Layer 19 of a small transformer language model trained on English Wikipedia (23 layers, counted from 0, width 96). Numbers have three digits each and are written without spaces.
A neuron's activation on a vector x is squared ReLU(weights . x), where the dot is the dot product.

Input weights of the MLP neurons that the questions are about. A number n stands for (n - 500) times 0.0019.
n21: 549482500397514376443629664832420660621466564588479615487286626408621214513570333518704455588700217500603556733677671621642378447557558414557573478737617609496693571452500406638508743453761416431492686552725500491476368518111425808535538570329362437630806393894595612395721348504432462334
n29: 496422600775298629462704206517431492398471713464423509449671302472721256577470612479246673249676358475318500655496554669776496595611332379417579457324693569722336643669462470461512442550531520375545519567624634600350294601406457504747590649456262549631435222702378651642591353694694669496
n30: 405636464326674588339496840614485542452824687309450439666319229650363423481245284488557664588487569437261496500587394627475253647500580662507477444385601527411738438468416578324527437476670403522596518278480148480373461400484598534621624569515570403752458516273659504616543520398571355682
n44: 478616885484816381379468512297533353612551318715665395487466431306408544267504701119403637293356518508442461646462399482543404702565586641858545582432448119530682433176504372712346381347460337544512439667329694475500487572627469471452337630545407634424674642556530517396432616458546277608
n60: 662549323484523413312617403590546636387642500629771296817461396429700522529368823686566442575523376470464548405573606281587462966614632642537418417496609450636693248439840576406357573607797365367613364487447581491634385410580858508460466631496349365428567518600396711517619340679457542197
n66: 445581761557564639565679466479321493464412569485462264486405567401409366411547425504409310671269703310434443744606489646607527707536493461540697435419672408579615528454493749434407332388386414407452360694460610314357347544438420436457521475216376614566551317415486309541528468594451500563
n86: 809692406639449533487601533415454606235470512509749756285329448421717697483767623509284473346771412500260608543483468544748533553413669457411602365534536317360570772496591367638605432236478605311633512667702565632472521706518399451465663596476553639317700380526766710621381431301521813355
n95: 579508322518622675558536548399585543546545479646452594519402485324480322648376423344792673625472422451500607416496467437677633629492540633454500508606290408543678611354347347606318372387409444422592589409570511636461694488418224562442644257112492597453566453763489731618751706564436526322
n112: 701624577823471530633308477553481290630327525529384437512492473493583350519437529706437496604691314462624379782693417492560451552288541327544628477585399489626517579691508328364579576339556556536362507496243369462427584343520441460795451347836552617793541452589790523399370585397511337402
n126: 434773253307547515536242733323566416493353515585527463484294692589616390554679603614475694519571414318430307320472457488449562324654382643594625395472661500723635551617601603500422464504421224530357360544492515536538508808623488713573500407485434282409546496128867683523504444539658457582
n135: 111581643426900496371465492265488703492618689697492218705410623678416613703408496328361360647647424537564240599660575364399468458479629488427764413303450647529545508363690343297600488496338472435468544447399809508739371354378555484709620575461546416483424504479582660405605619403617613412
n136: 557598558579554507540469673618771341480565356411413400470576384486846382423367523504407695514283333453658591341674756612497447418323375442517452379442385588356681511690292616631415643478353535558381663457482599389486714345500333641526609529459216539662486466464609395489725420418439418405
n146: 440319423551541667373541843538566587486659932495505381643903708430412653411618322678376490309495460658550588311795277485575570555451352389605431485152559809697558514593261685375344213380460773392350769283293477620477657434505446403682505441486620420651472390844640490387300738433572842514
n153: 565453388457620452412582553566270678578322439629295393538781412632455449573576630662500573388369381430659508812500549780295516521242639512371335778492360428517559573311517483229459767657695541337560381571576614492207369787513619290390472500488179439340528238521604371504676508578611500554
n166: 393486589572538349731454578730413551685415492668604459655602266491514646583682521793592412656439404416509414469419414430754544463395770460454551659504538704723549474577523263796504584695747504408517371679184331691070645472317656551732640277653403588430513375585684464691796527668190377458
n167: 685537587571745417436670385442611474474724438879603447540786433618525432489540587698456545477479443602573591894311411316486466589584617779563425452524385416488504404496496606565481461453869492618565638563532522473367713792399544481636327596452333408647703610425543697718492547624418620286
n169: 522504646670424652732652569368338417488467315545653530742703500339688130524555731116517698568263320450755685433437518625626338324432755521422528504350461339606559675437441284392435475504556537457504579542751504562680512544342509599602398466528487304361512698446196646540414621755438562391
n201: 195352567350315568443387460474423425402302223400663385573634609688395538566447607266488287518733396727601266628586556597503471573443554638482592572357433500550610442473295352271372541522461533609456601586577433258475496457512707507641540386411647298262609438413665534442430598482715341363
n204: 681374626500421387500581504582466388565651612347315504394694635580528194804482436429594343487637487323676548500413407617635652339243196422463385593691247445319798445439219496545475491466559390268601387643185566526435667686496718065438394337315379351270534522334543465551521561530599329667
n220: 486294541465485765495591576837446623353376496397349935538500888473401523558566262377169571420553542354643393366334510567707451457711192472452578449380414398847610424560519519733446377500625581565420413500401613445478763664311514491537796486652315545371353557708426808241296611437582863466
n232: 337535521212518362829638689521615512366550403468537314255559678492677302439427625729413539329433457487526708652711532456577598374500645609528719500437488496547427389351360325487319250312434418543696636492642448613155683443263630440294747513432522578303422404483677252582521369230666521378
n242: 398475606682430449711355524573337710657577553714551492600496598362597604492334654579416635457728688476373171712427469492515504651309465618277654297406374492400442250484669394285667476464356393241366449614421485698450496457680646496405508459257904348598453589488443704726492316396456440511
n263: 569440678512456699689279532455339409189467443491520432449488317684736542581327381479317646824487653611453496616450607397454548704483619566640504429438457480909550633496496633491553221488409262380468578401517770644438659383258275567348738639508308593590412590467550550399312463516606810597
n271: 248388396635751563352496410519422463568623443619764539331573523533653473380504433575421500723573504408580341350392434572458564291512739558413598422535493500406776418387450492687511652226660478457567369538469188347420432689681217298535433683569298410580452468728519634340606276367417523525
n273: 514482460580741686451405393330363387356478602387807604653601310551443842491513533563554409457788441500564393597372297409460436414473437751430346384156322671487653564398375400655431264295284552463487504540360604574127587422234581513666655250171300517537530838358579548615435527318726639500
n289: 469460431451500933552347345428504614399397540482741571618278267658343434638229310192205802525486592453384522616414491602571387429609582577399537578281734488566594525474426464473483543402509366564454631389772451317577914509632474398456847714520500756429562336315453569425318534382428563540
n294: 517716537589513496624553484480449353592569323347563479787872492567425433563413097392450656433414471427682685745451583297310476722334559577473380339312359441620265274533743576420615569415381421538575387549758454690653376300650667686587484665469546440475666483398480455302524520291464460435
n298: 373638441729678507459514514431547803604666186563586394413449604414715602504500452337808584428660481680366578548489361699388583428511521308531486279441479539594427453687418550316453482676847493493694563777481503566409478457549580412534478616535695460631619653504548607317588652577471478552
n317: 418475184526314287376463585547404500485492500572309484629614583408627403715476591322399369450654472629328886516401572398395446439287315535626407700512481626753431546384640541590311856477553692456757333567415578476493589562306609428456423412687476697586377287456702382607465556488356551352
n338: 515607706407558543161380534379261285477711282547885641370480461642315319471610246581490317510510641617638540397529400816667553672430542451606291430308588586490302198560634322409562456549387299431591456750219815505315456896792238594545500300770591207633505413658618515180699786418427466518
n341: 316764482659519792629288301616469552776369659427496667740667636496373093474306362481360444461510449833702400682282500711438430789371752821427624702446598548671623588473491810350513648518542381513610260373569197590355446486542588638652412334569421717599623406464387437579531386379509433479
n383: 478650468429534476475530373549400443520683425606480471749546227514648334349414350406341438432407623518679411553433250390549679551518568697680400378511268391633777576464468288580696535609485376417517319486565713570500545419569590672428349299443755431588421398426458387572385418437479462546

Each question shows a token from some text and the vector x that enters the MLP there. A number n stands for (n - 500) times 0.013.

" as": 550597464485485495619392424515274532455510423574517495413580537477581550411572555492602384461384567633568538396495555365235558517531491401433570597488452564470370546457539476626562409633343574555539487445477444404553548505407458443541531555477595493462507526619430620544459478529463598495
Which three neurons fire most, strongest first? n263, n169, n317

"ull": 518400474514474342482500535416390636480445609526366503455455344426506353515404541441492528543497595474400450427460481453312445411454504486420531601489532512486390551546568560549611453609582544796424526324460535471472407492500527346547484519512504528417527428638521490577501569527444504601
Which three neurons fire most, strongest first? n317, n153, n29

" Europe": 466466447392371549576508437382375497449428573439474387509507347430426602576481579475496483565438460577607389446521510431341585403449553342509575546642405502335491590554545482546680431541445499619387545380510501389582493440449556620474418443423572538514511532556417427480646561478468541590
The most active neuron and its activation: n135, at about 9.5

"el": 595467562521429567503597466500386563324555565503406439403539432481416541337551525421602478579378502483494351499461475405225406379478450560418586592618452512457487513589543523527518490567447552662409486427574418368449359542524442509420480396364414593454466542568438530503542453492478463470
Which three neurons fire most, strongest first? n66, n153, n271

"\n": 529392555431528476522507367469475450438480498589380624429526431561400528415482485525634378605392546599392416454371502285553497394601405443547485466638436507403402522519459499495570382552469503628464588396471260418507428567581485469458474479472504528405426638400448498546504474578542498598
The neuron with the highest activation: n167

"an": 454447404468366579479464450430379531449522563627515494395621454480502539481515539497490403532470516580487355498565505383343477451551480465378631528578588455381478559492462469491565420611466473849429512345453534314568409577540464525489548396514579486483513490558418424513610501537449464535
The neuron with the highest activation: n201

"ues": 486493503527360564451455439364327672352506545545361446473593543543546574429582499455614523483412556664424428515546450560239479426544442470433639513550460504388370543525441636602601492470469482696466487432478426479516419491527514427441528473455535561403524518533410556478595510498440427541
The most active neuron and its activation: n298, at about 5.9

" S": 620565506450415450527513505440448540395511557515430512477482500491376523403505511490567481524443487546388353482557481459519514527505492372455611525532493498431303640516565481594567432692391576611413578455460241546387493515542566373469426390582534472449494570577442423708511633554485451580
The most active neuron and its activation: n166, at about 14

" L": 638519465464448522460614516440373432270478521535510371554402377427423582444546500435574382549506507571517506398494582298480469433585570320481493508558543662496456536515564655449519467473508548755443568300513361493474521493520560448483528476499516486438468517562517448559562473580462501508
The neuron with the highest activation: n60

" N": 599508426473448451599594577647484428410558473523484469423441536413442541413480479525539450556428514532583363379512612567417495494611455398494532551556435638455374553470452575524542421530504467769518539305559316414563577514588500490478526540499513432501578675396329453525485518452508422570
The neuron with the highest activation: n30

"ü": 573573545362393536524534509495605347503457488463466451507489521563473487449474509405515628472540497427431434320398476403492649484516543466458546586490545494509325438579561483561543405474443553828397444357468517451493469486517524503463543511423454626483545638594295439528507436578478465587
The neuron with the highest activation: n220

" |": 643508417489431400474489399453504415440634543564479544334476516533498473484572554475605356535458604509499428377410486454352603481656423495494463622673467618467506527506534469530471488591469451741545544465562398491569554484499457497473408501713485627474422545469385362563485461439512445437
The neuron with the highest activation: n317

"X": 649577471435486361477539616519514452424441399560331415449402435389420631415489543503475540497522467516501451413544541445384542374579542514490463627644425603463344555611449367559532519510428388720470463324571465341531452502555535502447456485556453496490490529411408463579541428437545480593
The most active neuron and its activation: n126, at about 5.1

" the": 518428480456480465525599422488333424428549586521503462460515449479511522449505501550569449532412594555454333486388449441176484409577405403378516367460529513391408458579517525594636471522445505536463519386381474464611407518473398483575449477699528457445445497483402549447480626626522504515
Which three neurons fire most, strongest first? n338, n135, n271

"ff": 681570515469403397491491432640407581340451581653444493475461485523443464483449335439599347552500549568396453402617497457503593413566489551470538613572537462409310557406549547498459512656500554493462533399451391467488534459386449483428503579403548420595512622627394559531437494577431458485
The most active neuron and its activation: n21, at about 16

" age": 622313427573413506548570473470436518438397486552271404470520427483567475480502446475522471566443482556457521398423566435230516511566455468540606567486501577405342567558444491546523513491466475547364565439499397506473447446460498462421581494471512689391495492500549627416613480471420429693
The neuron with the highest activation: n263

"D": 688501550494455515482616485487513585310558510622416488467541467448475589366548546511479514419438494539449449410493513443281478338488449398439503618591440531442452587539426469477584447470483558774420517374491430345401400568532437492443376415462471512471431536390464492545570516591530506543
Which three neurons fire most, strongest first? n153, n167, n136

" p": 563535540475377456535518476577433574324565620593563478387558411515400432427569556547543405553472479610493320528427539418529510584649457344439546533466438560360371634563633552525561496442474590698517537439538458387533341573487519395341447425482395524482483491542473521538564516499497434564
The neuron with the highest activation: n29

"x": 662563509501455474465600447481456585410483497533616519364470549458555528373439512507428523589551562627411490501463461376461495588499627488540416622553352540388320498604501538638578486615479565686476510450526443426640380568507541459341547523555349463355559568434519533614522434482471552540
Which three neurons fire most, strongest first? n86, n167, n60

"pp": 509454511549362442429678544522625559476514587581415491495496405546507495478441467376519650530440608523554416387492479444429569491609434534518559545491599481498439526581572529538569446594452605838509484456520490381476452407499490509402403640501521649346468442572436397561538553568461438516
The two highest activations, in order: n289, n29

"15": 636462511526317561560494455371389485363462505564302461377642449586545489402497416552548627499465571472574474523460511371296490512545479486343512507580448459517404585542498465483546433543493620646414587397602453530576332442516522510510418575489513522473460537510566519310533445499445426519
The neuron with the highest activation: n294

" its": 610437457540453427591617492542420581413478573538475446504575492433522561416452484543661430562452552609511338494390481499258597463583417461418528416470487516352436569642447489562645489609511443504440543427341386475529452504447456461625507363647554505442423490488496543496497707524524481525
Which three neurons fire most, strongest first? n166, n112, n146

"ers": 658494394606507448586606448495469603312632499596602419428510672563451554454484491457581455541411464587472476517542446464404553386519519533575569593438420468401447571463586601626459494636513569573342522350554473433482421555345553359332463483457479558404506575486493516513464507467398427536
The neuron with the highest activation: n167

"al": 507543581543524552481511393361427631388524576532485438549528568550505575347501507437495457581383557513456406509462541352308501360476466456418498579590510590468458610558496563507563421554504609646382499323576470346594330547542500518434468442392524557519548531632509607545664509503430444545
The most active neuron and its activation: n135, at about 18

" f": 547526545368368496561600505470297488308585583512559455518490465387433492578437539493499517501437523545563351407475500410456598503578565383471394597488457464490359542525521550485511429567446599615528578354510397539497500338414337485331352433463532548479559603478528533526597433596461478603
The neuron with the highest activation: n263

"v": 696289514551487585432579528641484579492457548568472446429425445309502493553507553492657534526604474444437352493596420413471606492516533463438571477554477424429494637490486614591530307628428422476549527380490392442407491540482477508417543469438503541628605531586514556534460514564411359504
The neuron with the highest activation: n95

" W": 599574478415543447531524535543526444381432587547488369526485470429526584516444672406620407509474624486521502421430491441397605426622456392427515495581592520434405581581533521493541427559503557813464591377534200481460486501506558440479518442473457481523529554541491552487577559562464454533
Which three neurons fire most, strongest first? n30, n298, n126

"in": 596481491416516488472565406494469586356579513500549493437489501462532615439489430424462360569433523508433394467542553290397443310584512494434545555570560518487384617471474488453522467671434548712471542250614573396486510510557500438371432423508522477469653513562535524469509523500417548410
The two highest activations, in order: n135, n289

" per": 688523478427431484491567351499343514382511418505511385463515414451521520443457571494570357535431576565472454541429374421448451559540622364357634608435481452417369495646567514602602416468462573638468563357519451466469535487380432370414471464583420527464497478480490532459529448505413586643
The neuron with the highest activation: n263

")": 639488540467308475455492508477468565448455606510415488460518505481388557390552456596686444424340618548390346451573444493402445518498504450503555620613427541438383525528500556650586421747514421532430509453512498485474461441459571580401449402538584534455456489505437428582533475577514547684
The most active neuron and its activation: n166, at about 4.5

"1": 566472466444452623496525551573436514436514332494374514535493382551480483401524435557541454463496477422521545525513603412355522475554492395417573503591363516384436486581526499591618400672577564661523506361559414463400389540605499489473472525577445624454453474417296506344372441575523387529
Which three neurons fire most, strongest first? n294, n153, n220

".": 614369619395476497527459427486519554433534586512420501499510526451386542283518559561610401419315515539546382380557561446318541459493473554498487555603385518535469523569573389569482374517524488671479491435440420484567550594533411454483452523491453515425345610519441393652474459621395498563
The neuron with the highest activation: n44

" G": 689543431427316452566638500530538501480446477538477420436539447419452569470466548571555587529426560550438531481462533381487498453587534322478545594493336540428378532399492591472505463531486496717466562343465277373396446547488457456360502456593549549417432550512441493570607442535510528576
The most active neuron and its activation: n232, at about 11

" s": 568436484531442451561594433587483509390453636563432483489544417490413422343464463432620443486501510616530407530520548524489580506546500428447505578582430579504367588603651536428548469690483619584485487455545296459495411529405445398374463520585391515492634689611409432524490584524444404562
The most active neuron and its activation: n341, at about 5

",": 619559485513368526582561368437412500381529518591458505503532417631558453473535430568678533518439622578408484357328547406271644474575403537428497524648408542451441508504426459536372504531468546560482509374568389508611383582466445477517460649535429521485505523486451524412487429549487412458
The two highest activations, in order: n271, n167

" F": 607518507456489392597494525417351537362551669517497522428482393457410516514461543517443428457458471514449428421510491441498533495567448394504487515473382465424260583519548522521572348601481577719549539373536312480476487384436427390454415470545483479571569562536582436614619587599459471590
Which three neurons fire most, strongest first? n30, n146, n166

" with": 588450474505456564533533436495474433288524511578395542455515421501444459357467600590599399456446555591471371431371552467254544526526593498483605481572458454405463560537452411667555570549403560570441448435475403393423411596454374413504478520534505687429475507493353541567436430518411514505
The neuron with the highest activation: n271

" work": 633513584522442481422517557444317536390420537697500388456584380570503543418514523473557579572378529619499436391458437432319406498517429548405539590527520419476283472667594562543523414476563535613527505413569528459591416488454500557495429421459562558406500546495430517447543438459417355582
The neuron with the highest activation: n294

"ib": 525330403406539467541588450486419501517393526477560470473342574467621432640422580468491655542440508480619444341493539502356570442640396508529483496515526395541425488463555581513578440475385571715360474411447505311581455424534507494445427420544517633425475495572397479544565483530465523588
The neuron with the highest activation: n220

" for": 476429491524475567458504490413449448410561496564485449477581571481522485340405569487666429516398538615442442495501495393129528555620580390431537587534471450339382521453499532594495485518383634550503511383469436501446411578492500437407450518550501577417584555535341477468554492513528493578
The neuron with the highest activation: n44